Layer 6 of a small transformer language model trained on English Wikipedia (14 layers, counted from 0, width 64).
A neuron's activation on a vector x is GELU(weights . x), where the dot is the dot product.

Input weights of the MLP neurons that the questions are about. A number n stands for (n - 500) times 0.0015.
n0: 628,442,295,548,402,748,388,456,666,625,729,449,448,346,678,506,785,397,591,507,568,402,405,535,463,616,570,351,508,510,485,187,391,349,363,490,477,558,483,602,711,460,293,593,470,556,566,638,460,339,607,331,475,764,380,853,175,714,539,516,689,495,210,479
n5: 746,543,363,509,688,450,667,445,543,587,394,533,298,665,383,345,529,489,464,657,652,473,529,723,237,525,355,549,696,503,431,491,423,736,545,481,587,492,682,572,569,693,293,371,296,435,325,730,424,676,597,419,351,569,235,683,329,624,519,704,784,91,531,625
n11: 487,473,664,335,511,443,534,352,614,519,374,523,533,509,466,502,670,468,807,659,525,680,430,368,439,525,505,753,596,600,484,529,477,570,333,572,618,357,464,527,329,490,589,439,250,364,528,537,560,399,265,458,500,368,941,525,594,207,715,536,419,539,597,370
n16: 312,145,413,608,502,779,268,576,413,452,554,434,409,609,461,397,566,407,496,581,814,271,114,602,525,693,239,683,326,836,844,420,171,438,575,622,430,436,425,882,476,346,517,379,478,981,343,530,784,454,575,705,785,324,190,519,258,825,764,536,630,263,190,813
n17: 752,318,452,528,609,420,533,588,538,359,516,389,446,861,545,737,244,391,616,524,356,499,697,562,568,788,341,376,603,557,214,488,413,552,572,460,411,431,597,479,564,453,473,351,389,238,641,626,452,506,344,550,447,467,629,483,408,712,430,573,501,346,476,395
n21: 468,461,351,625,570,556,420,554,579,652,648,403,322,406,594,524,710,262,388,587,503,419,258,689,719,428,516,193,710,500,548,346,239,410,539,408,427,621,401,313,480,177,436,549,668,310,550,549,554,746,573,541,596,453,474,701,372,700,410,379,631,451,724,743
n27: 443,185,705,700,474,758,478,496,422,426,515,474,499,472,741,486,611,432,507,446,468,732,492,495,257,531,249,683,520,649,538,617,320,414,192,693,594,800,604,683,727,276,288,437,436,591,457,215,281,681,334,596,424,554,296,308,683,526,454,533,509,690,256,635
n38: 688,244,467,542,367,413,387,577,457,473,771,342,549,316,412,508,406,766,510,646,441,625,606,908,319,553,610,401,645,668,753,505,193,547,506,276,452,422,498,675,387,205,573,676,415,485,555,287,369,548,587,447,580,279,578,360,489,425,619,443,559,505,324,572
n39: 530,514,594,411,474,440,452,414,302,480,439,645,676,406,642,213,551,386,325,618,292,597,713,445,500,608,306,263,499,499,856,504,307,407,548,584,594,179,300,748,457,454,656,650,776,447,825,417,424,527,871,401,466,449,461,449,482,664,598,254,627,511,242,550
n40: 404,498,381,92,346,602,570,409,811,490,615,529,307,447,688,293,426,424,774,735,501,290,422,337,520,545,334,677,445,485,442,629,524,482,709,587,634,496,519,752,553,401,588,467,431,586,607,651,796,546,224,132,364,296,517,267,594,581,428,478,357,586,680,797
n47: 377,643,479,371,551,423,611,316,535,419,459,450,336,543,535,526,347,671,442,424,421,462,463,541,486,375,604,763,777,576,698,547,447,590,289,599,725,489,200,794,289,557,786,395,565,643,403,242,502,483,521,370,412,424,501,415,583,411,193,746,755,265,294,587
n54: 561,509,444,187,437,582,495,581,506,515,527,477,574,544,540,479,594,595,631,516,403,165,703,468,478,362,448,752,387,415,527,424,512,517,610,467,761,480,601,534,422,456,600,459,403,171,651,654,363,619,783,329,528,550,698,374,568,707,352,545,440,578,313,382
n67: 698,501,442,683,548,480,259,773,306,137,502,811,576,317,474,249,548,616,390,682,638,604,437,469,392,177,515,543,756,591,566,546,30,509,293,484,567,269,373,451,476,484,652,461,717,417,619,502,386,849,323,852,537,496,553,448,427,557,534,235,523,618,491,561
n78: 583,278,530,657,497,497,284,563,548,379,662,450,411,483,387,540,783,511,328,605,673,532,326,825,348,607,378,393,413,628,376,616,305,441,469,600,601,525,515,677,754,551,187,691,468,514,282,292,524,646,567,532,247,405,194,635,376,441,388,593,695,316,749,636
n87: 333,564,195,344,386,355,731,561,578,660,548,226,475,548,672,521,627,409,575,517,434,565,456,574,403,613,710,413,679,620,572,360,661,502,585,561,475,526,378,421,487,490,392,463,494,558,517,353,237,508,808,606,475,506,514,546,525,491,445,523,407,485,654,475
n98: 510,540,494,316,661,731,677,233,691,494,645,438,434,616,569,613,378,668,544,365,294,301,461,271,528,483,454,649,486,470,348,652,630,569,442,404,658,750,401,456,361,533,489,336,473,732,373,487,378,632,537,481,400,566,439,342,835,553,603,665,45,375,665,482
n112: 884,496,204,278,340,407,471,497,839,471,558,494,358,658,382,412,558,470,620,572,253,447,566,522,323,561,372,460,507,439,506,497,746,535,581,508,569,424,428,593,401,583,550,377,284,557,532,574,611,658,414,548,448,473,568,572,557,624,621,787,512,224,706,375
n121: 538,460,584,680,423,614,399,622,450,341,749,717,455,677,498,292,487,468,573,543,511,508,386,190,505,409,607,595,455,501,286,397,367,499,250,591,587,480,631,654,313,528,650,349,647,460,402,537,380,641,421,551,369,473,627,440,486,340,369,594,549,819,649,572
n136: 800,283,117,387,344,432,356,716,582,705,667,312,522,389,477,542,487,420,659,555,88,268,481,710,510,506,393,763,414,521,544,348,551,728,463,520,609,735,415,730,685,279,415,578,346,534,546,278,416,736,412,684,433,521,379,311,380,449,593,505,468,442,565,723
n138: 656,590,453,537,181,369,806,340,563,371,337,454,367,328,485,410,340,786,541,254,456,456,629,568,445,426,360,792,756,783,526,508,416,723,524,612,494,454,408,539,544,435,434,594,472,657,596,415,333,472,256,531,457,601,592,311,361,508,533,629,576,588,668,672
n148: 615,291,557,277,419,367,742,583,673,532,416,507,447,468,325,464,587,570,741,426,562,774,399,315,88,649,456,625,590,662,674,762,427,523,554,678,313,420,222,273,634,323,297,522,531,169,193,391,617,541,564,499,417,450,709,772,546,572,551,673,502,366,713,476
n149: 486,419,720,548,625,365,528,655,333,316,487,520,637,533,499,423,428,642,667,657,786,528,439,306,391,330,376,755,354,388,781,682,372,472,572,581,504,538,441,610,231,356,316,372,609,601,453,560,335,560,556,570,653,370,478,465,327,426,492,349,401,668,597,380
n157: 380,47,669,263,683,630,328,822,539,518,438,418,578,455,551,274,629,588,461,682,418,320,311,506,566,851,617,797,364,478,414,504,501,390,339,350,213,581,275,731,771,373,66,438,638,501,409,497,594,570,488,485,439,434,571,273,477,457,620,587,636,537,577,726
n158: 234,493,604,236,386,464,709,432,216,554,556,227,525,489,461,523,772,569,329,586,745,390,524,472,567,476,520,264,702,747,666,312,615,449,393,656,815,528,310,551,560,622,546,557,258,520,684,406,236,217,758,452,638,553,700,430,534,633,209,488,537,439,423,499
n159: 588,405,364,411,265,573,557,497,341,559,478,587,636,527,635,626,452,427,282,314,286,342,573,505,549,575,582,329,448,492,536,431,355,672,398,521,560,782,305,548,680,460,356,655,635,608,598,666,651,445,406,524,143,624,608,768,596,587,522,502,413,571,240,398
n161: 415,442,568,299,431,537,619,426,552,457,693,536,384,169,386,581,562,626,782,551,499,440,584,570,497,387,451,460,631,595,672,411,394,387,440,317,561,539,184,396,629,458,761,746,436,465,644,416,592,605,350,577,468,494,483,733,358,776,454,422,256,313,315,456
n163: 309,658,820,728,623,493,488,435,537,602,466,469,380,621,455,265,483,332,648,603,391,599,507,505,447,441,512,511,246,745,656,411,409,405,250,462,356,501,261,486,550,544,358,468,563,417,653,670,319,684,670,488,536,540,308,569,579,329,579,547,300,554,620,567
n164: 603,552,509,566,654,431,398,418,485,567,697,529,359,406,246,264,635,258,566,655,680,369,439,560,391,431,718,516,684,555,800,455,606,588,170,647,558,329,438,242,535,577,553,508,404,264,532,568,456,743,833,394,402,776,346,638,441,407,391,529,568,306,499,567
n165: 644,664,195,674,441,500,630,465,465,280,481,592,542,662,356,385,371,444,526,514,376,238,446,442,579,436,404,692,471,394,791,261,294,419,457,486,545,425,438,447,576,572,445,334,508,427,643,818,462,499,716,666,461,578,522,553,468,685,508,460,294,589,620,403
n168: 546,448,534,321,526,655,354,229,312,606,341,367,458,486,406,609,403,527,536,623,451,528,432,493,684,354,591,672,461,521,436,549,455,731,539,628,748,552,538,586,703,210,563,669,559,427,766,285,675,399,545,494,554,341,259,423,706,542,372,661,392,406,536,400
n173: 375,496,434,301,374,192,396,414,502,660,710,457,378,449,573,460,670,530,593,524,423,230,421,560,678,606,776,512,590,596,599,476,470,657,277,578,411,430,587,525,432,395,697,615,369,521,685,440,352,446,507,411,642,360,543,461,579,682,392,569,407,637,548,434
n187: 441,420,363,544,513,422,622,597,560,600,583,134,348,284,446,434,441,448,340,585,299,345,543,575,469,500,518,526,765,255,778,372,516,657,396,797,616,718,352,571,358,711,381,322,431,475,603,524,346,584,610,696,319,540,582,348,447,527,561,629,519,675,675,490

Each question shows a token from some text and the vector x that enters the MLP there. A number n stands for (n - 500) times 0.0084.

" trials": 508,634,217,706,629,612,545,509,551,475,361,474,520,369,612,313,359,420,472,201,690,768,531,485,715,634,583,337,181,274,665,431,462,427,548,522,518,542,583,630,361,603,653,639,260,456,421,434,406,777,352,250,598,666,575,449,447,537,519,517,457,410,538,420
Which of these neurons fires most? n0

",": 479,473,299,622,520,582,555,449,475,373,371,475,556,447,563,285,486,552,429,206,690,651,605,487,732,725,477,416,269,333,737,460,490,582,624,563,308,424,610,766,570,517,733,593,324,297,271,493,506,688,290,446,737,604,505,401,609,469,491,433,400,359,371,455
Which of these neurons fires most? n16

" was": 430,388,379,571,599,518,503,429,604,441,446,461,464,283,613,316,373,472,482,238,661,737,739,457,724,729,662,420,330,372,663,412,466,450,475,594,389,466,557,642,470,599,683,717,283,402,242,418,313,698,476,373,737,625,569,444,548,682,353,473,368,448,472,407
Which three neurons fire most, strongest first? n173, n39, n161

" there": 397,560,507,701,578,568,449,434,537,397,391,360,439,461,565,366,472,543,487,192,700,730,521,662,829,665,479,392,348,395,562,367,513,542,601,455,420,525,603,675,424,752,525,590,426,192,465,335,522,570,250,379,622,669,699,347,644,358,467,564,343,437,460,352
Which neuron fires most, and how strongly? n11, at about 1.1

" ways": 403,588,232,564,557,541,447,403,550,473,292,417,575,419,575,228,408,436,448,246,713,711,633,464,770,753,569,383,177,450,609,442,441,490,664,557,500,621,623,620,418,586,541,646,289,373,357,395,524,817,446,335,652,585,583,309,446,533,538,519,495,362,508,507
Which of these neurons fires most? n16

" (": 509,559,354,546,556,460,474,416,517,319,409,443,538,367,590,422,450,519,377,240,660,653,577,476,743,756,482,501,366,310,727,356,371,505,699,266,494,439,533,607,629,565,613,681,361,373,251,468,504,813,394,413,704,715,548,374,612,465,525,509,393,317,503,347
Which of these neurons fires most? n165

"ullah": 431,708,171,371,670,620,621,443,537,413,200,444,546,426,559,435,358,530,488,182,731,654,462,587,630,646,689,432,367,96,564,326,508,564,574,566,507,503,661,731,443,624,680,604,382,432,305,435,412,762,368,361,614,626,616,466,592,493,382,371,468,449,458,394
Which neuron fires most, and how strongly? n47, at about 1.9

" with": 585,471,359,562,592,593,518,458,499,420,325,458,551,395,549,398,415,477,356,267,642,651,636,472,722,685,583,424,231,256,698,401,465,567,521,651,423,539,614,793,636,544,510,595,353,282,258,322,434,758,322,332,681,722,581,318,551,555,477,449,358,327,562,525
Which of these neurons fires most? n27

" other": 473,670,323,640,533,470,620,374,571,531,327,388,552,451,583,345,340,496,346,352,691,731,605,497,746,790,603,452,256,243,694,362,440,526,597,508,499,567,360,641,535,556,415,612,320,311,392,475,546,855,449,255,617,593,607,332,476,483,412,488,373,398,552,464
Which of these neurons fires most? n187

" information": 378,617,220,650,485,527,486,489,594,532,396,398,576,421,609,296,391,376,596,158,784,658,640,373,697,661,560,419,176,288,648,425,515,443,645,486,468,602,658,654,411,533,662,572,327,414,458,423,519,805,440,237,578,594,636,482,625,457,384,414,474,393,535,377
Which neuron fires most, and how strongly? n40, at about 1.7

" scorer": 407,775,242,627,520,539,463,475,586,343,446,467,539,245,529,343,423,463,555,350,713,722,552,376,643,628,604,417,307,327,632,446,506,416,596,483,545,682,748,766,411,613,521,672,242,372,248,367,545,702,404,382,679,660,645,517,461,337,512,488,336,418,461,373
Which neuron fires most, and how strongly? n11, at about 0.68

"50": 409,659,201,572,687,541,680,446,503,388,329,482,564,327,649,328,449,491,397,187,741,717,483,531,705,621,587,400,296,200,591,422,508,491,540,504,360,512,509,629,385,650,510,577,234,512,418,586,557,819,336,485,643,735,514,408,591,420,490,461,372,426,531,472
Which three neurons fire most, strongest first? n98, n165, n187

" The": 547,580,214,623,770,356,555,326,527,503,484,422,521,425,673,325,407,401,471,231,783,776,520,492,752,729,544,548,347,239,655,423,463,557,535,602,401,546,543,668,548,472,468,623,350,330,393,463,439,704,472,445,621,660,592,340,470,425,407,429,404,326,437,443
Which neuron fires most, and how strongly? n164, at about 1.2

"b": 454,656,205,599,570,460,657,353,434,476,329,520,581,385,576,338,395,531,451,289,706,642,701,570,650,696,763,322,195,212,477,335,423,546,581,444,358,470,561,731,412,601,559,655,353,455,332,473,576,655,346,447,726,706,597,416,617,476,534,528,348,383,470,466
Which of these neurons fires most? n159

" artists": 368,700,244,648,537,599,477,575,559,449,378,408,549,392,630,316,390,481,457,295,712,729,607,467,732,701,615,448,252,413,657,419,493,480,634,589,442,603,687,579,385,508,675,633,287,425,368,404,457,787,366,230,512,606,658,406,440,392,420,516,395,304,509,354
Which of these neurons fires most? n40

" Mohammad": 575,758,130,420,656,560,492,399,597,450,202,466,518,473,574,435,354,490,321,334,651,647,479,531,692,670,667,466,337,331,575,325,557,540,601,534,474,468,686,727,529,603,626,712,340,465,283,329,348,798,391,353,711,561,633,364,479,483,497,466,384,393,484,350
Which two neurons fire most, strongest first? n112, n47

"the": 565,586,322,507,685,364,499,303,537,540,322,388,541,443,690,307,330,468,515,326,702,704,651,567,747,717,637,491,315,317,647,425,360,544,627,518,311,506,510,686,562,538,413,660,255,270,388,480,394,787,457,416,599,643,613,319,493,417,449,557,381,473,486,475
Which of these neurons fires most? n17

" cult": 477,660,312,596,512,533,533,277,551,537,380,513,587,340,488,300,280,513,580,188,695,731,672,500,658,659,612,459,130,184,642,306,603,471,661,448,529,515,590,607,420,652,419,639,387,384,658,500,441,764,409,356,643,562,571,434,489,458,660,467,496,382,379,496
Which of these neurons fires most? n39

" down": 447,615,440,657,494,597,397,393,511,398,333,425,534,345,574,459,471,485,471,277,763,687,599,548,832,658,525,290,163,201,581,417,413,503,526,546,362,618,440,720,517,584,480,679,314,452,323,409,480,789,378,404,688,553,602,432,571,524,410,521,409,341,688,451
Which neuron fires most, and how strongly? n78, at about 1.4

".": 544,620,319,467,594,491,497,538,619,329,360,472,578,335,570,295,480,479,386,305,803,788,523,468,677,683,638,356,306,376,651,455,410,542,560,410,359,429,535,753,673,599,602,612,267,377,415,418,414,830,381,437,611,681,525,358,481,458,549,485,341,363,424,481
Which of these neurons fires most? n67

"\n": 477,629,316,595,652,383,519,485,616,508,325,382,578,424,469,398,446,460,470,265,609,720,596,533,674,737,558,419,265,564,748,440,373,564,499,495,368,333,696,774,638,489,481,655,203,239,481,584,459,684,369,390,554,699,572,380,593,433,427,456,392,338,572,344
Which of these neurons fires most? n17

" them": 452,522,339,614,559,644,539,423,582,366,305,468,570,413,740,307,282,532,489,280,677,779,708,512,681,703,585,466,193,295,581,330,406,539,515,566,469,666,618,597,434,564,514,636,293,352,361,517,478,729,321,344,678,570,651,366,521,562,379,529,375,413,455,419
Which of these neurons fires most? n27

" and": 499,471,466,574,532,606,569,381,508,323,324,424,546,412,487,274,481,485,529,281,677,708,566,501,790,812,595,435,287,245,636,408,493,481,542,551,422,419,558,820,681,555,604,505,382,325,229,535,548,574,356,334,647,618,662,321,529,554,414,398,417,381,421,597
Which three neurons fire most, strongest first? n157, n40, n16

"-": 610,654,380,474,608,546,619,309,466,412,349,433,467,356,584,343,576,382,533,235,727,681,639,625,736,730,561,365,364,209,713,341,409,499,530,392,395,555,651,631,557,519,588,579,281,558,357,493,409,757,385,382,641,685,620,356,521,523,450,422,391,385,493,366
Which neuron fires most, and how strongly? n0, at about 0.8

" prize": 646,693,252,573,490,530,469,486,567,516,523,456,500,277,573,327,344,449,436,286,667,708,640,453,699,676,709,454,215,328,706,421,483,410,548,429,432,573,608,737,456,557,486,636,238,392,298,368,455,766,416,283,599,652,743,367,478,472,523,446,401,504,467,442
Which of these neurons fires most? n38

" one": 543,577,359,623,572,453,528,410,602,459,399,510,539,396,636,338,414,513,439,303,703,776,655,461,763,775,478,519,275,228,664,376,320,593,379,523,528,629,492,638,469,550,443,648,333,347,413,430,613,662,434,289,718,654,618,357,510,343,320,532,339,418,403,493
Which three neurons fire most, strongest first? n27, n47, n39

" Top": 579,665,234,683,603,431,549,426,555,362,496,512,458,372,549,441,504,481,419,236,710,744,556,435,741,708,736,551,160,218,505,514,410,506,677,428,565,491,464,644,589,522,434,687,281,443,309,407,456,712,483,388,641,642,614,368,493,323,402,577,342,308,526,479
Which neuron fires most, and how strongly? n78, at about 0.87

" painter": 404,688,229,595,499,550,450,455,454,479,435,518,537,351,602,332,357,503,416,304,762,717,662,497,745,655,766,491,154,359,705,331,469,576,584,626,403,620,672,615,431,421,608,639,371,453,475,494,404,705,270,224,559,629,600,455,488,406,497,455,359,437,478,365
Which neuron fires most, and how strongly? n173, at about 0.93

"ups": 463,666,202,687,558,512,570,481,579,343,321,381,532,401,592,361,491,434,574,172,745,644,498,536,795,589,691,411,231,283,598,482,469,503,608,595,492,529,702,614,427,628,566,620,249,394,431,388,523,758,351,258,564,701,634,497,474,404,430,469,406,371,491,417
Which of these neurons fires most? n164

" Omar": 461,705,119,389,619,599,499,428,586,409,224,566,546,480,515,448,433,525,420,203,632,715,570,531,646,646,687,499,291,216,522,353,577,537,555,578,485,458,702,714,432,645,658,715,379,395,369,389,315,746,393,347,701,555,690,420,525,408,414,455,445,386,480,380
Which three neurons fire most, strongest first? n54, n47, n112

" edition": 510,592,191,712,527,503,442,421,599,511,466,379,550,320,519,367,439,358,427,276,788,751,483,595,703,728,704,452,172,308,742,455,615,430,562,497,590,580,577,686,438,512,550,622,382,428,480,458,469,683,334,304,466,677,572,400,540,331,464,540,386,301,505,431
Which neuron fires most, and how strongly? n164, at about 1.3

" K": 531,688,109,590,659,551,606,393,528,500,249,592,531,435,473,418,526,578,439,311,692,706,502,521,773,714,550,426,233,357,490,405,422,526,639,457,389,433,629,709,475,406,505,748,416,441,190,377,522,521,361,449,628,721,580,379,616,484,386,498,431,318,588,324
Which neuron fires most, and how strongly? n168, at about 0.32

" All": 563,715,252,653,671,441,546,457,578,459,318,445,521,347,559,403,361,483,434,261,637,716,433,417,768,720,563,549,294,255,543,462,434,569,588,519,513,520,515,653,637,624,427,712,353,346,342,338,472,717,459,338,691,731,560,383,454,387,354,514,315,306,545,558
Which of these neurons fires most? n136

" Creek": 371,734,250,593,619,541,564,389,572,512,341,451,519,400,660,420,496,528,390,202,779,625,486,539,726,716,718,408,283,139,541,489,437,501,526,483,353,579,500,697,322,609,694,576,303,493,456,485,316,802,400,353,645,521,573,386,562,473,348,520,505,360,524,484
Which neuron fires most, and how strongly? n47, at about 2.2

" Bes": 506,665,242,561,657,396,516,426,411,519,226,495,568,431,712,370,463,448,436,197,666,710,520,514,834,538,624,516,262,321,508,407,476,429,594,493,364,531,565,600,387,610,600,714,310,448,308,295,448,694,367,567,701,684,612,456,495,538,402,589,331,362,594,487
Which of these neurons fires most? n87

"SC": 465,656,118,575,576,523,662,376,650,526,265,558,435,290,602,439,464,532,432,205,771,638,443,553,740,693,669,290,337,307,574,484,491,519,662,512,510,456,523,654,476,570,556,634,250,524,346,390,451,824,379,512,479,609,620,393,564,366,441,512,362,406,534,412
Which neuron fires most, and how strongly? n87, at about 1.5

" goalkeeper": 469,727,175,657,523,520,387,397,483,434,312,484,552,352,580,377,428,504,514,336,722,675,638,429,691,653,624,408,197,357,691,400,413,502,584,598,462,597,691,655,438,588,544,615,359,497,341,398,394,755,319,248,688,692,723,457,463,450,458,412,318,460,476,438
Which of these neurons fires most? n149

" FA": 479,679,233,545,687,575,627,519,624,412,317,532,563,320,533,417,453,526,384,217,725,630,441,528,648,721,656,385,308,315,644,401,560,507,522,414,530,397,591,629,490,548,532,677,351,477,221,428,478,790,404,353,672,692,676,412,508,342,228,529,371,399,520,418
Which three neurons fire most, strongest first? n47, n164, n87

" is": 507,308,365,639,611,501,514,441,596,518,373,403,447,313,616,306,452,471,423,257,638,647,644,510,719,805,635,461,234,404,614,424,515,439,494,606,319,548,635,663,581,510,557,632,286,290,360,437,370,746,426,308,745,637,537,383,637,660,394,599,403,402,446,424
Which of these neurons fires most? n27

" as": 471,442,316,548,582,525,457,325,600,382,251,530,542,386,554,321,427,405,461,346,719,636,635,442,741,746,646,459,248,349,726,338,473,503,523,598,419,445,586,631,513,630,702,613,481,350,259,434,404,725,322,459,701,726,581,342,460,588,399,476,332,427,492,588
Which neuron fires most, and how strongly? n39, at about 1.1